Layer 15 of a small transformer language model trained on English Wikipedia (18 layers, counted from 0, width 128).
A neuron adds its activation times its output weights to the MLP's output. To switch it off is to set its activation to zero at one token and run the rest of the model.

Output weights of the MLP neurons that the questions are about. A number n stands for n times 0.0082.
n14: 1 -1 -15 18 15 5 -4 4 -8 9 -28 23 -4 -2 -39 -11 -6 -20 -7 -34 -9 34 9 -4 -44 -4 -16 39 -20 0 2 11 6 -16 17 9 -21 10 -11 2 -12 15 10 -15 3 25 -18 -22 12 -6 16 10 -11 -9 5 17 38 -5 -12 39 -11 -14 -4 7 5 -13 1 -16 -25 -7 42 14 16 -5 46 17 7 6 3 15 -17 7 12 -7 -27 -15 -17 1 2 18 -3 -13 -6 9 0 -28 -6 5 -6 0 9 -2 6 -1 3 22 27 10 -16 11 -13 31 -16 -25 1 -23 2 -1 15 -19 -26 13 -3 -9 -2 28 -1 -5
n35: 1 28 -19 -37 -4 2 42 -40 -10 5 -42 -1 -42 -8 5 21 28 -18 4 -1 23 2 15 -31 14 -8 -29 -15 -3 3 10 -3 -5 15 1 -13 41 15 8 2 3 -9 -2 3 -9 15 -2 1 23 21 5 -35 -26 -18 -35 44 -24 8 -19 -1 -16 -3 32 13 -10 -16 34 -1 -31 -21 -12 6 24 3 32 -1 10 -16 -21 -22 -6 20 16 24 3 -22 -6 5 8 -17 -19 -6 28 -15 1 -2 12 15 -11 32 3 7 -10 34 7 -6 -5 -1 35 27 -1 30 -11 25 -6 3 3 -18 -7 -6 3 6 -8 -3 23 -5 2 -3
n51: -13 10 -3 -13 -25 11 8 -1 -13 1 6 -23 -22 -3 4 15 22 -30 39 -3 43 -31 10 -9 6 -30 15 -14 29 5 1 -7 12 -2 12 -16 31 -13 14 3 2 -10 -13 -28 -18 -28 2 -6 8 26 6 -31 -5 -11 -8 4 14 -7 -2 24 -13 -17 -32 -5 8 1 9 6 11 -7 -8 -2 -26 -34 -11 -4 16 20 23 27 11 7 9 -25 0 15 -16 5 9 -8 9 -16 10 5 -8 16 34 26 -30 29 -22 10 8 -14 -17 50 -16 -18 -7 -27 -5 16 -7 -14 -12 -50 9 11 19 18 -3 9 27 2 25 5 -34 27
n77: 18 13 24 6 13 12 -18 12 5 -4 -4 20 28 -9 -4 -8 10 -33 -9 -15 27 -1 -7 22 -41 29 10 20 14 15 4 -8 27 -18 -16 20 19 20 5 15 -12 4 -6 -3 25 -8 3 -2 23 -3 31 -9 0 -2 -27 -8 10 -17 -35 -16 11 6 -16 26 -33 -22 -8 -51 12 -7 -5 1 -16 2 -48 18 5 -1 -9 -6 8 8 7 17 -3 21 -31 -9 3 8 -8 20 -34 26 33 9 -23 -3 23 -20 -1 4 30 -1 3 8 -20 -16 -1 -19 -21 18 -34 -5 16 -29 3 23 -6 -4 -17 22 -31 -2 7 33 1 13
n90: 32 32 21 -10 -17 -9 14 13 -3 4 -19 -18 43 -9 5 -24 4 -19 -18 -31 26 -10 12 14 27 -35 24 -21 2 19 24 -18 -26 -2 -4 12 -4 -2 -10 4 2 43 1 21 -16 -19 -5 37 -1 -32 -7 12 23 -24 16 -35 6 12 21 10 14 5 -27 -15 4 40 -38 22 -24 -6 10 14 10 -26 -27 -5 -14 2 19 28 21 27 -8 0 -5 -2 -10 9 32 39 14 6 -7 1 49 -30 16 -39 19 4 1 -18 -15 -31 29 -13 1 11 -48 -13 -4 -4 -21 -1 -22 2 -28 21 -34 2 -7 -2 -17 -41 2 -13 2 -1
n175: -13 9 2 -3 14 -4 -9 -6 -26 -10 3 11 1 -22 1 -11 -10 -22 3 12 31 -29 -9 -14 -71 -15 36 10 5 -19 18 12 6 -57 24 12 3 21 3 10 -30 -18 9 -25 15 -16 -16 -10 2 33 -10 -27 28 -31 6 -2 27 -4 -3 17 1 19 -7 36 -20 15 35 -21 15 -6 7 8 15 -22 20 13 11 -29 -5 -11 20 4 -1 -10 -35 -9 19 -23 -5 -10 -19 19 -8 -18 8 -9 34 12 29 7 0 -7 27 12 12 -11 -14 7 -3 11 6 18 -7 21 14 11 2 22 1 -15 -33 -6 -3 38 -5 20 25 -2
n182: -11 25 9 13 3 -13 -10 14 7 30 -19 10 -7 13 9 13 -19 2 -21 22 4 -2 6 -20 -5 0 9 -23 2 -43 -40 37 2 9 -21 11 -22 9 -2 -8 -20 5 -13 10 7 5 20 -25 -24 -11 -14 4 -15 -9 -8 26 -31 -15 6 3 -28 5 -7 13 12 -21 0 9 -15 24 -16 -7 15 -5 -2 13 -15 -6 -5 23 -7 -8 30 25 35 -8 35 11 4 -20 -24 -1 -13 -3 13 16 -15 4 32 26 16 17 -1 -12 2 3 -5 -17 -12 7 10 26 -7 31 1 18 26 2 2 -11 8 -11 9 0 -15 -28 -7 -6
n200: -32 36 -21 -7 17 -8 -10 -1 -3 15 20 -18 15 2 13 -8 29 2 10 -36 34 -15 -28 -17 0 7 2 28 -11 23 13 24 4 4 -22 -24 19 23 -4 -13 -4 -2 38 -8 30 -31 -11 -2 20 -31 -19 -13 0 -21 -23 -10 21 -24 21 13 19 -17 23 5 23 -33 8 20 15 10 16 10 -24 -35 -6 -18 28 -16 12 -9 -11 13 22 1 1 29 -10 19 31 15 -15 -5 0 13 -9 7 -15 3 11 -2 20 -20 8 1 -36 18 -1 -36 -13 13 -18 16 17 32 23 -32 -20 -18 11 5 -17 24 -12 -3 -20 -10 -7 -9
n303: -8 32 21 3 17 16 -2 15 -13 -15 8 1 30 46 21 -24 11 -4 -21 -3 31 -28 -27 -24 -38 -20 -7 6 21 24 -19 -31 -13 -15 17 9 -22 20 -34 -34 -3 -13 12 23 -10 -13 -27 17 16 -2 7 8 -17 -1 4 5 -20 -24 -29 -11 -10 3 -15 -27 -1 3 -14 31 -23 3 -20 -22 -2 6 5 10 -5 -13 1 -11 -8 21 -10 -7 14 20 13 2 -24 24 -12 -5 -7 7 20 -11 -28 -25 14 -19 -25 -4 5 -4 16 14 9 1 -20 34 -2 54 11 -20 7 8 -3 21 2 -6 6 14 5 33 18 8 3 19
n365: -14 -41 3 -30 10 27 -16 40 7 -3 14 22 9 -2 -7 16 19 22 -26 24 -14 2 29 -10 -2 20 1 -3 8 20 3 5 1 -6 -14 11 -16 -17 0 12 -3 -39 -2 25 -2 -2 6 3 32 -24 1 -7 -38 9 9 11 -23 11 34 24 -15 -16 31 -21 16 -14 -3 -5 22 16 -5 -3 -36 -5 -14 -35 8 -31 1 11 -16 14 13 -21 -7 -3 22 -6 -3 2 38 -42 -12 -3 1 -14 -3 4 11 0 9 9 12 6 -24 22 -22 0 -1 3 13 -29 35 -8 -9 15 2 -16 0 20 2 14 -44 -7 -9 -21 11 12
n370: -21 -10 -6 41 -18 25 11 35 -8 -1 -23 -8 -5 -7 -5 0 -10 -5 30 -3 -12 -9 7 -20 -22 -4 -34 20 12 -2 -1 7 7 -10 -13 -5 -12 -9 -23 -3 7 -10 7 6 -13 9 -9 -7 -18 -7 -8 -23 -9 -2 -3 9 40 11 -3 55 -16 -13 15 -10 7 0 15 -13 12 2 -3 20 0 -13 40 -3 -28 36 -6 14 -22 -12 28 -2 31 -10 39 1 -9 15 -20 21 29 0 -14 -16 0 -33 2 16 6 3 -14 4 -16 22 -21 -14 22 -24 -6 6 6 -3 19 -7 4 16 5 -30 -2 18 -13 -5 11 -5 -14 3
n386: 9 42 -1 16 12 -22 -18 -10 -11 0 -14 19 13 5 18 15 -1 -2 24 -16 -16 -25 -5 14 -18 19 24 9 -9 1 -3 -22 32 8 15 -9 -9 -11 -26 -16 -12 -5 -16 -6 13 8 21 -11 -6 9 -5 0 29 5 12 -10 8 -10 8 27 -26 -9 -1 52 29 -29 -24 9 33 -12 -16 -6 -5 6 -21 -6 9 -13 3 2 -4 -1 19 -4 -1 -16 -27 -18 -37 -6 28 26 3 -14 -13 14 -9 46 -11 15 5 21 -36 10 -17 -16 -7 -22 9 -4 -12 19 -6 -2 12 17 16 6 20 0 -8 -8 10 -4 7 12 4 -14
n468: -15 -45 -7 -9 16 2 13 14 -1 -19 -13 -7 26 2 -5 -13 -12 14 -33 -17 12 27 -25 14 4 -8 15 -11 30 -8 7 19 -4 -35 10 10 29 15 6 -10 -21 -16 17 2 1 18 1 4 24 16 9 11 21 -12 -11 -5 -14 -19 13 7 31 11 9 16 -34 38 -3 -5 -5 -4 -8 6 23 26 -29 32 -3 -9 -11 -14 16 -22 11 0 22 -6 11 20 -20 1 18 -1 -16 2 22 -47 7 -2 -31 -11 -12 3 26 2 -12 -19 -7 11 -27 -23 7 -44 10 2 -6 -3 -3 0 -15 6 -4 -3 35 -4 -27 -23 1 13
n487: -26 4 17 16 -22 10 -30 -34 -31 -10 1 -58 23 -26 -39 21 -17 -20 2 -2 43 26 3 -9 7 16 -30 10 5 -33 -3 4 -44 -8 9 16 -15 -11 11 -42 9 11 7 24 -17 -6 0 36 11 36 20 13 6 -3 -17 -2 51 -4 -24 -8 12 5 9 30 -13 -11 -29 12 34 -15 3 12 -18 -3 19 9 -21 29 9 15 -5 -5 11 18 -13 7 31 19 31 -6 -2 -18 5 -14 -1 18 -30 -6 14 2 17 -7 19 36 -10 -6 -32 -23 7 5 1 -13 13 11 -5 -16 1 -39 -23 13 14 1 -32 4 19 12 10 3
n490: 1 32 17 -9 7 19 1 -69 32 -25 -56 1 -29 44 -22 -21 1 1 3 2 11 43 -13 -8 -36 20 -44 -7 -11 -17 8 -1 8 6 -7 28 41 16 -9 -15 -25 -22 -5 15 16 15 10 -7 14 6 -13 -12 -31 -3 -27 1 -6 -10 18 -15 2 17 15 25 6 12 1 -44 -7 22 -4 11 21 25 -20 24 51 16 6 24 -6 -10 29 23 32 -16 -4 -20 3 43 -2 6 37 -6 -36 -14 -18 10 -36 5 -31 -3 -38 11 10 21 -32 -16 7 5 -9 -15 21 -10 -9 -10 -14 29 32 -17 -14 -13 2 9 2 -30 14 -9
n506: 5 10 3 24 18 4 -4 16 -20 2 -5 -21 -8 4 8 2 -3 8 14 -12 -11 -3 -12 -6 -95 7 -8 -5 8 2 -14 21 13 -11 2 -11 -32 -10 -21 4 -21 10 -19 -18 13 3 -25 -1 10 -8 -27 -19 19 5 -18 19 -8 4 3 1 13 -3 -20 -19 -6 10 41 24 -4 22 -16 -1 6 -46 2 18 14 8 3 -25 -4 -8 46 -5 -34 -15 5 12 13 6 10 7 5 31 -10 3 -12 -3 5 -31 10 -4 -15 0 -2 -9 15 2 24 17 -18 65 35 -9 14 -7 7 -1 15 -18 1 -36 -16 74 25 2 12 -1

Each question names a token from some text and the token that comes next. It shows the activations a of the neurons there, in the order above. A number n stands for n times 0.058.

Then comes g, the gradient of the next token's log-probability with respect to the MLP's output, scaled to length 1. A neuron's effect is roughly proportional to its activation times (output weights . g). A number n stands for n times 0.0044.

"unte", then "an"
a: -2 6 0 7 -1 0 -3 -2 -1 0 0 0 -3 0 0 -1
g: 2 -2 5 5 -2 16 8 -7 -4 3 -12 19 -53 14 -45 4 11 -35 15 0 12 -33 9 9 1 -14 -26 24 3 -16 35 -17 42 37 -4 -6 31 -11 2 -15 8 8 -27 1 -13 22 -19 -31 -7 34 21 -27 -1 3 8 30 -2 -30 5 0 11 -10 31 4 23 -6 5 -36 0 0 -24 -40 19 -32 17 -1 -25 5 -19 -65 -12 19 6 -4 29 14 24 38 -29 24 6 -39 2 -12 -17 -8 11 33 0 9 -11 0 13 6 2 -28 23 32 3 -10 17 12 10 -12 -31 9 11 42 6 -17 -11 1 -3 9 3 -10 5 -7
Switching off which neuron hurts the next token most? n35

" T", then "ag"
a: 22 0 0 -3 -1 0 -1 -2 -3 0 -2 0 19 12 0 0
g: -18 7 2 4 -3 -7 -32 -14 0 7 -8 16 7 5 16 25 32 -17 -41 -18 10 -3 33 27 11 -8 -20 13 4 8 -24 15 -18 33 -3 -31 -13 -3 -23 -18 20 -4 -10 -51 -14 18 4 11 10 12 -3 13 -12 -16 19 32 -49 5 -15 -21 15 -6 -35 23 -3 7 -4 50 -4 -1 17 -22 -12 16 9 10 8 13 20 35 7 -47 -6 35 -22 -23 -24 14 -2 -42 7 50 15 16 -1 18 28 -4 10 10 -1 -10 -9 18 32 -14 -31 -11 -16 -18 46 -11 -3 3 13 -2 -9 23 -12 -15 7 -3 -29 28 -29 -20 6 -8
Which neuron, switched off, raises the next token's probability most? n14

"  -", then " \"R"
a: 1 -3 -3 -2 -1 -3 -1 -3 -3 0 15 0 -1 0 0 -1
g: -3 2 5 5 28 1 9 17 6 -3 25 -39 -4 51 28 24 0 -12 -3 5 -39 -18 -11 3 11 15 -3 57 12 26 24 11 -8 1 -20 14 -4 13 -45 11 9 -15 -25 -19 9 -3 -9 34 26 9 36 -37 -25 22 2 -20 -20 4 -19 45 -26 1 17 -21 -1 4 5 -10 -28 35 -13 23 -19 -19 -27 -6 -39 17 -16 -1 2 -34 9 -1 10 -16 -6 27 21 28 -2 30 -2 -13 1 3 -4 -21 22 -11 27 -38 -7 39 -31 -16 2 -16 25 -7 -15 -9 -10 28 1 -31 -15 17 -5 -8 16 -11 -16 0 4 -19 1 -24
Switching off which neuron hurts the next token most? n370

"X", then ") | "
a: 4 0 0 -3 -1 -1 0 0 0 0 3 -2 -3 23 0 -2
g: -4 -24 -4 -9 -4 1 -47 2 21 -14 -5 15 -11 10 46 24 -24 -5 6 17 -1 -26 -37 -32 1 3 11 -6 52 5 -34 26 10 -29 4 32 19 -37 9 -3 -21 -21 -5 21 -5 -48 16 4 6 19 -8 27 33 8 -7 3 -2 -27 -41 37 -4 7 -33 22 -1 2 0 13 -16 31 -5 -18 -7 -11 -12 11 30 -17 52 -15 -2 -25 18 27 7 5 27 -18 15 12 13 5 -14 10 -3 13 -2 -3 21 -22 -4 21 -23 15 -29 -1 -4 -40 -22 13 5 -5 -4 14 -11 11 32 -37 -19 -3 -15 16 -3 0 12 -16 34 -2
Switching off which neuron hurts the next token most? n487

"ist", then "on | "
a: -2 20 0 0 -1 -2 -3 -3 0 -1 -2 0 0 0 0 0
g: -11 4 -6 40 -9 13 21 -9 11 29 -55 9 -36 -17 28 23 6 -25 9 19 6 -38 10 -19 -5 -8 -5 18 27 -42 19 7 44 3 14 -11 5 6 -26 -21 9 -8 -25 12 -2 -19 9 -26 15 16 19 -17 -16 7 -11 -43 5 1 11 -15 -23 -19 6 13 -10 24 24 28 -16 7 -17 14 35 -10 4 11 -7 -39 -9 0 -19 1 26 -20 -44 -7 -1 10 10 27 7 7 18 23 -24 3 19 8 14 9 2 27 -18 35 4 -21 22 -12 4 46 14 8 -30 -24 -36 5 -3 -15 -10 27 -40 13 18 0 -21 5 -23 -8
Switching off which neuron hurts the next token most? n35

"\n", then "  -"
a: -1 -3 -3 -1 0 4 -1 1 22 -3 1 0 -3 -2 0 13
g: 66 -26 19 22 6 -9 24 17 -22 -31 37 -30 7 9 -15 32 -30 -21 -6 2 -15 5 7 -45 -8 6 10 17 -21 11 -24 56 11 -4 -5 10 -2 13 19 -9 -21 -3 16 12 6 -25 -3 -20 -13 -20 -2 1 12 0 4 -24 10 -40 15 -2 -28 -7 20 -9 14 11 29 -15 -8 12 43 -9 -1 -21 -9 -14 1 15 6 7 -13 5 11 -9 -10 23 43 -32 39 -18 4 -5 -16 -6 20 -4 20 4 -23 -3 -8 -10 13 -27 10 21 45 -11 -42 4 18 -8 -7 10 -12 -36 28 14 -9 -8 -11 14 13 -27 -19 -32 26 -3
Which neuron, switched off, raises the next token's probability most? n303

" \"M", then "y"
a: -3 0 -1 2 0 -3 0 -2 39 -1 -2 -2 3 -2 -1 -3
g: -25 -4 -21 21 10 -2 -12 8 -4 -18 24 -9 17 6 29 -3 1 -43 36 -13 -3 -43 -30 3 -5 4 6 2 2 -10 36 17 -46 32 12 12 -22 -5 3 26 32 22 -12 -3 -7 28 -7 30 22 -35 4 34 -7 -23 -31 4 26 -13 10 -9 3 -14 45 21 27 16 -20 9 -7 -2 2 7 4 -16 -1 34 11 -27 -2 0 -4 -6 -21 14 5 -23 2 -9 4 -8 -26 -14 -10 7 -22 22 -23 -13 3 5 13 31 2 17 44 -9 -26 -42 -48 29 -20 -25 3 20 23 11 -10 -5 -32 -2 -21 -27 -10 -4 14 21 37 -11
Switching off which neuron hurts the next token most? n303

" W", then "ings"
a: 6 0 -1 -2 0 -2 0 -3 23 -2 -1 -3 63 -2 28 0
g: -9 0 -44 -9 -1 -24 24 9 -27 -22 26 -17 -3 12 25 28 1 -7 -34 -4 25 -39 -20 71 5 10 10 12 18 -17 -23 41 22 -7 -17 36 0 17 26 -6 -50 -14 17 -12 -1 -18 4 -40 4 1 16 1 24 17 27 22 5 -5 33 -3 -8 5 -23 5 5 3 -2 10 -34 -4 3 4 -4 10 -13 1 -33 -6 -18 16 -10 -25 4 2 46 9 1 12 13 7 18 -23 -2 10 -26 -16 -40 22 12 5 4 16 -21 -16 1 19 -14 -41 -4 4 13 -3 22 14 -3 -14 -26 -4 20 -12 -4 23 34 -21 -20 19 -22 -25
Switching off which neuron hurts the next token most? n468

" Rec", then "ipe"
a: -1 -2 11 0 0 6 0 32 0 0 0 0 -3 0 -1 29
g: -23 -27 -15 -35 21 -6 -43 15 11 17 21 17 10 15 -15 14 24 -6 57 24 -5 10 -1 19 6 -2 9 -7 -28 33 -41 5 43 -18 6 -19 -29 46 12 22 13 7 -6 -5 -2 -20 24 -22 22 35 -32 -6 7 20 9 -6 7 -8 -11 14 -2 -1 -20 -6 10 7 24 -2 -28 32 -7 4 -2 23 6 23 -18 22 16 -34 25 -27 -31 6 3 -47 10 -6 34 18 17 9 -13 -35 -2 4 -2 17 0 -9 -12 -22 -19 -7 15 13 5 20 -31 -10 22 19 -2 -11 3 -8 -20 10 -12 -25 -16 -22 -48 -9 -26 2 -10 6
Which neuron, switched off, raises the next token's probability most? n200

" Is", then " L"
a: 17 -2 -1 -2 0 -3 -3 16 0 0 -1 0 -2 -1 -2 -1
g: 24 36 35 7 -13 25 -36 25 -19 16 31 -14 24 -18 -3 -6 17 1 -34 -11 0 -26 -27 3 -8 -6 18 -24 15 31 -9 -20 7 22 17 7 10 -2 -10 -18 19 -1 13 -8 -12 9 36 30 -3 22 -31 -10 46 -4 10 -1 3 -4 7 -27 28 5 -30 8 -11 12 -26 -27 21 39 -9 -4 -39 10 -13 14 -19 -5 -9 -31 0 -3 -2 -28 -21 -56 -6 26 -13 12 16 -19 -16 -26 3 -14 -33 35 40 -7 -18 14 23 -25 -3 8 16 0 11 21 -13 -24 -14 -2 -5 9 13 4 23 34 -1 -2 -39 5 -24 16 17 0
Which neuron, switched off, raises the next token's probability most? n14

"oot", then "en"
a: 0 19 0 -3 -2 0 -1 0 -1 0 0 0 0 0 -3 0
g: -15 -6 -19 15 -18 -15 41 3 -35 -21 11 -8 -10 -4 -26 1 1 19 2 -14 7 4 -13 20 -6 4 -31 21 -1 -4 12 -41 18 33 -15 -8 11 20 13 -25 -30 13 -21 -11 0 -10 12 -60 -2 -4 11 -19 2 36 -38 11 -18 -24 16 -12 4 1 34 1 4 23 29 -46 -22 -1 -3 -6 3 4 4 0 7 0 -9 5 -8 3 12 53 -1 -15 34 16 19 -4 -27 -32 -10 -20 13 23 16 -13 16 -26 -2 29 25 -7 -7 0 -17 15 -23 -20 -23 22 -19 16 1 -28 15 -1 11 -14 41 50 52 12 4 -12 3 21
Switching off which neuron hurts the next token most? n35

",", then " Aug"
a: -3 0 -2 0 0 8 0 -2 -1 0 -2 0 2 -2 -3 -3
g: 7 -1 23 12 27 -31 -15 1 13 18 20 -6 -7 7 -1 12 -26 -11 2 27 26 -6 -54 -28 12 -2 -4 5 -11 3 -22 29 -4 -34 24 -15 1 25 -13 10 14 26 2 2 11 10 33 -1 -4 12 -21 24 -3 -31 -24 -10 -1 6 13 15 -12 30 28 28 -12 -29 36 3 2 25 21 -21 14 -14 -1 24 3 -5 2 14 6 -16 11 -11 -6 -36 1 -11 0 -24 22 15 -23 -33 25 -11 -24 16 14 9 -3 40 21 -27 -20 0 -8 8 -54 -66 6 14 11 -24 -13 -35 -8 11 8 10 -49 -17 -3 31 -4 -7 6 24
Switching off which neuron hurts the next token most? n175

",", then "58"
a: 0 0 -1 0 0 0 -1 0 6 0 -3 -1 25 -3 64 -3
g: -4 8 4 -16 -2 13 -9 -20 1 60 30 -9 -16 -1 -24 1 21 28 1 9 19 -1 -1 9 -2 8 -5 39 -7 4 -8 17 20 -5 6 25 24 64 16 -6 12 -17 -65 -24 18 -20 -14 -24 -45 -31 8 10 -11 26 22 -10 1 -16 -18 -18 7 -9 -15 -12 -27 -32 7 -22 -24 5 14 21 4 -4 10 23 40 1 -19 6 -15 -26 6 2 4 6 7 13 -18 -20 -4 17 16 -1 -12 -20 4 -10 24 -11 -13 -1 -30 23 -9 -7 9 28 -1 19 18 -7 -16 51 -3 -15 29 31 -15 -21 -12 -3 -11 -37 -26 23 11 -26
Switching off which neuron hurts the next token most? n490

" Sab", then "ina"
a: 49 -2 0 -3 -2 -2 -3 -3 -2 0 -2 0 0 0 -3 -2
g: -8 -42 -48 -21 -18 14 -12 -10 0 -5 -2 7 27 -15 -20 -26 -14 34 -15 2 19 12 -6 23 -7 -1 -7 2 -19 6 15 28 33 11 24 -5 14 8 -15 3 -6 15 -8 -6 -4 10 -12 42 -19 -2 7 9 17 17 11 -7 -11 32 -32 13 14 -16 18 -16 -51 -5 13 -2 3 30 -9 62 24 -19 -9 -1 1 6 40 -4 8 -1 -36 18 -15 3 -22 -18 8 -10 4 -21 4 -17 45 -20 -1 1 4 -6 -10 13 19 19 -30 -12 18 1 -23 11 -13 17 -6 16 -17 -10 58 1 21 -34 40 -26 -16 18 -29 -30 -20 -17
Switching off which neuron hurts the next token most? n14

"rom", then " Rem"
a: 0 -2 -2 0 -2 -2 -1 0 28 -2 0 -2 -3 0 3 -1
g: 57 13 3 0 6 12 -22 -30 24 5 7 -6 9 -1 20 5 -5 8 -28 13 -15 -27 -26 -5 11 -18 -16 1 13 -31 2 -3 4 5 30 6 15 8 11 -32 11 -21 16 -1 -1 -5 24 5 6 17 -39 30 3 -41 29 10 -18 -21 27 18 12 -16 -1 34 -14 38 -48 -22 -9 18 -33 -30 -30 6 -1 17 2 -25 -15 -7 16 41 6 3 9 27 -12 3 3 5 -1 5 2 -21 -5 -27 -18 18 18 -10 -22 -8 -42 -21 -23 23 31 37 11 17 -21 36 -28 21 -2 -12 -1 -41 3 18 2 15 -37 28 -5 2 10 0
Switching off which neuron hurts the next token most? n303

"46", then " |"
a: 0 0 0 -1 0 0 0 0 0 -1 -1 30 0 11 0 0
g: -14 6 4 -22 -17 36 -51 30 10 -25 14 -4 12 38 10 10 23 -23 15 -24 -11 -5 -29 18 2 -7 7 23 -34 13 -5 -3 -3 6 44 26 -9 -24 -11 29 -13 -22 20 -26 -16 -11 -16 11 34 -21 -15 11 -5 -28 31 34 3 17 6 -1 -43 -24 -6 14 17 -17 0 -1 1 -12 -26 23 -4 6 17 -5 32 -15 7 -2 21 24 11 -15 28 -36 42 1 -28 -2 -2 4 -3 -7 3 -46 -28 -6 25 -24 20 42 -15 27 -18 -4 -3 -32 22 -1 6 -24 -23 -11 11 -14 4 22 -16 26 24 -24 2 2 -3 18 -7 -8
Switching off which neuron hurts the next token most? n386

"ed", then " than"
a: 0 -1 7 -3 0 11 -3 0 0 -3 0 -1 -3 -3 -3 -2
g: 10 -18 8 -1 12 -28 3 -18 -9 7 -11 17 -7 -39 -12 -5 12 -10 11 -1 7 -25 -17 -1 -5 -7 4 5 -9 11 -7 0 2 -8 -10 -2 47 -21 -25 4 42 1 13 35 1 -38 -24 -2 4 -18 -4 16 4 -4 -42 -10 21 1 -28 3 53 -6 -6 32 -5 13 20 18 0 26 19 -1 2 -7 0 -3 -1 -42 18 -4 47 -26 -28 -18 37 9 -11 -3 14 -30 -16 -11 -6 -18 36 -9 10 23 6 -9 22 21 -44 31 19 -43 0 38 -21 -30 -27 5 5 -36 5 13 5 13 14 11 13 42 19 0 5 20 -21 -35
Switching off which neuron hurts the next token most? n175

",", then "07"
a: 0 0 0 -1 -1 -1 0 0 7 -1 0 -2 29 -2 68 -3
g: 6 2 -12 -49 -2 4 9 -1 1 24 -13 18 -4 -8 -31 -14 -9 4 1 1 32 -52 -1 50 1 -4 -2 37 -12 0 -9 29 25 16 12 -7 28 32 20 3 -6 6 -9 -9 7 -10 17 -23 -14 -6 16 9 -3 7 -14 -16 -1 10 -34 -30 11 -3 -17 22 4 -14 35 -27 -11 -8 -26 14 -42 -22 -2 -15 24 9 -10 19 -6 0 -6 27 -4 -1 -3 -8 4 6 0 33 25 -3 4 -7 -40 0 21 -24 -17 -18 -8 14 -24 -26 19 -13 16 -6 -9 4 -32 34 13 42 14 10 12 -42 38 -23 -36 4 14 44 31 -36
Switching off which neuron hurts the next token most? n490

"4", then " to be"
a: 0 -1 -2 -3 0 0 -1 0 13 0 -3 0 0 28 0 0
g: -22 13 18 -9 -9 26 34 24 -25 -17 1 -6 22 -23 -39 -5 11 0 -5 -15 -19 -6 7 11 43 -16 10 5 -24 17 7 -10 -23 0 -25 -31 7 -20 33 5 -3 -11 -19 -13 -3 -30 -16 5 46 -1 31 -41 29 32 13 14 17 9 5 21 50 -9 -22 -5 -4 21 -28 -30 -1 -25 -15 -19 1 20 -8 -3 -25 -3 -14 6 -27 2 -22 38 -17 11 11 -31 26 11 -19 23 -1 -9 -1 16 6 -6 -36 25 24 16 -14 -31 4 6 8 -21 45 -3 11 -10 23 -16 -22 -4 8 -25 -20 -1 40 21 8 -15 18 15 -11 30
Switching off which neuron hurts the next token most? n487

" (", then "X"
a: 0 -1 -2 -1 0 8 0 0 0 -3 -2 0 0 -1 -3 18
g: 25 10 -9 6 -12 -3 42 -28 5 -5 53 -36 13 4 -41 -9 8 24 -21 -10 8 18 -24 21 7 -16 4 5 -18 -9 19 -16 -2 19 9 -51 -1 -5 33 -23 2 7 -2 18 -2 -14 23 9 11 -39 -23 -36 7 -28 13 10 0 35 30 -26 -2 -28 7 22 40 -27 -2 -11 33 -10 -36 21 -1 0 23 11 -10 -9 -38 -1 1 -8 14 3 -46 -9 -12 -8 10 -23 13 -12 35 41 4 -23 -16 19 -22 4 2 -14 19 5 -4 -22 -12 27 0 -13 45 5 27 5 -4 4 8 9 -3 -1 -2 -17 -42 2 9 7 16 11
Switching off which neuron hurts the next token most? n506

" R", then "ain"
a: 0 -1 -3 4 0 -2 -3 -1 -3 -3 -1 6 29 0 0 8
g: -22 19 13 -9 -10 0 -47 24 -40 7 40 22 6 15 5 23 7 2 14 8 30 -46 15 2 0 15 -34 7 18 -8 6 -22 -13 26 -11 -18 -11 5 -6 -6 14 -26 8 9 5 12 15 -8 17 -36 1 -3 26 30 27 -26 -24 20 -9 -4 -24 -3 -7 -7 -27 1 -12 12 -25 -27 -16 -28 40 -21 -13 19 -19 -22 5 21 -20 -3 -5 13 18 26 -1 -16 2 -5 -15 -46 -10 17 20 9 17 2 -19 7 32 -7 -25 -31 6 -14 40 -21 -16 10 4 21 8 -2 -49 32 12 42 2 14 30 -4 -26 38 -13 -2 -4 13
Which neuron, switched off, raises the next token's probability most? n468

")", then "\n"
a: -3 0 19 -1 -2 24 -1 -2 6 0 -3 6 -3 0 0 12
g: -25 -7 -22 -33 0 19 -39 15 -3 -14 17 -8 8 -19 33 21 4 -4 7 8 -20 19 -20 30 -13 20 -26 1 -12 -29 -57 23 26 -19 15 17 13 -3 16 -4 -26 -8 9 -7 8 17 -8 10 -8 23 -20 28 21 -15 -4 19 -8 -21 -11 25 -12 -4 -11 -5 -4 -48 52 -22 26 8 7 40 47 2 29 -21 -2 -23 -36 -26 2 4 5 -5 -1 -7 24 1 9 -4 -40 9 -15 -51 -7 6 -18 24 18 21 2 24 17 21 -10 1 2 -9 -13 5 1 6 -8 -20 3 -22 -20 -9 12 8 -3 7 -3 49 36 21 -9 -18
Switching off which neuron hurts the next token most? n175

"|", then " Andrew"
a: -2 -2 6 -1 -3 -2 -2 -2 2 0 4 0 -2 0 -1 -3
g: -22 -12 9 12 -15 45 -24 -2 -12 6 2 6 -6 14 -5 11 3 -11 -20 -6 -1 -29 -8 -12 9 -9 13 -22 -5 5 71 -17 1 40 -9 12 8 21 33 6 -10 9 26 -31 1 -1 -11 1 33 -1 -8 -20 -21 -26 -7 -5 11 15 -7 5 11 0 -54 -37 -1 3 25 9 -25 40 17 12 10 -28 3 -17 31 -24 9 0 22 22 2 -1 17 2 -32 38 -31 18 9 -8 -34 13 9 5 29 28 -28 -22 -17 5 -16 -27 12 -5 -7 3 -27 -33 43 0 -39 30 -1 -34 -2 -12 22 -10 -4 7 15 -15 13 -13 8 25
Switching off which neuron hurts the next token most? n51

"p", then "o"
a: 10 0 0 0 0 -1 -2 17 -3 31 -1 8 0 18 0 -3
g: -9 53 5 -3 11 23 3 -2 -19 -16 7 -4 2 -13 -40 33 -3 -40 6 -2 3 -1 25 -28 2 -3 3 17 -7 -10 -24 13 23 -16 6 -11 20 12 22 9 6 17 -1 9 -19 9 -1 16 -10 7 -18 -12 17 -23 -2 -41 -17 -4 -18 26 -6 -24 42 -8 5 -14 -26 -26 20 -9 -60 14 -34 3 5 34 -11 5 -3 -23 21 10 34 27 4 -8 3 26 1 15 16 -21 30 -22 7 -11 44 17 -25 -1 -14 16 11 50 -10 -2 22 -7 27 -5 12 2 -25 7 7 -34 4 -39 -30 -12 -16 7 1 -28 15 -22 42 -15
Switching off which neuron hurts the next token most? n487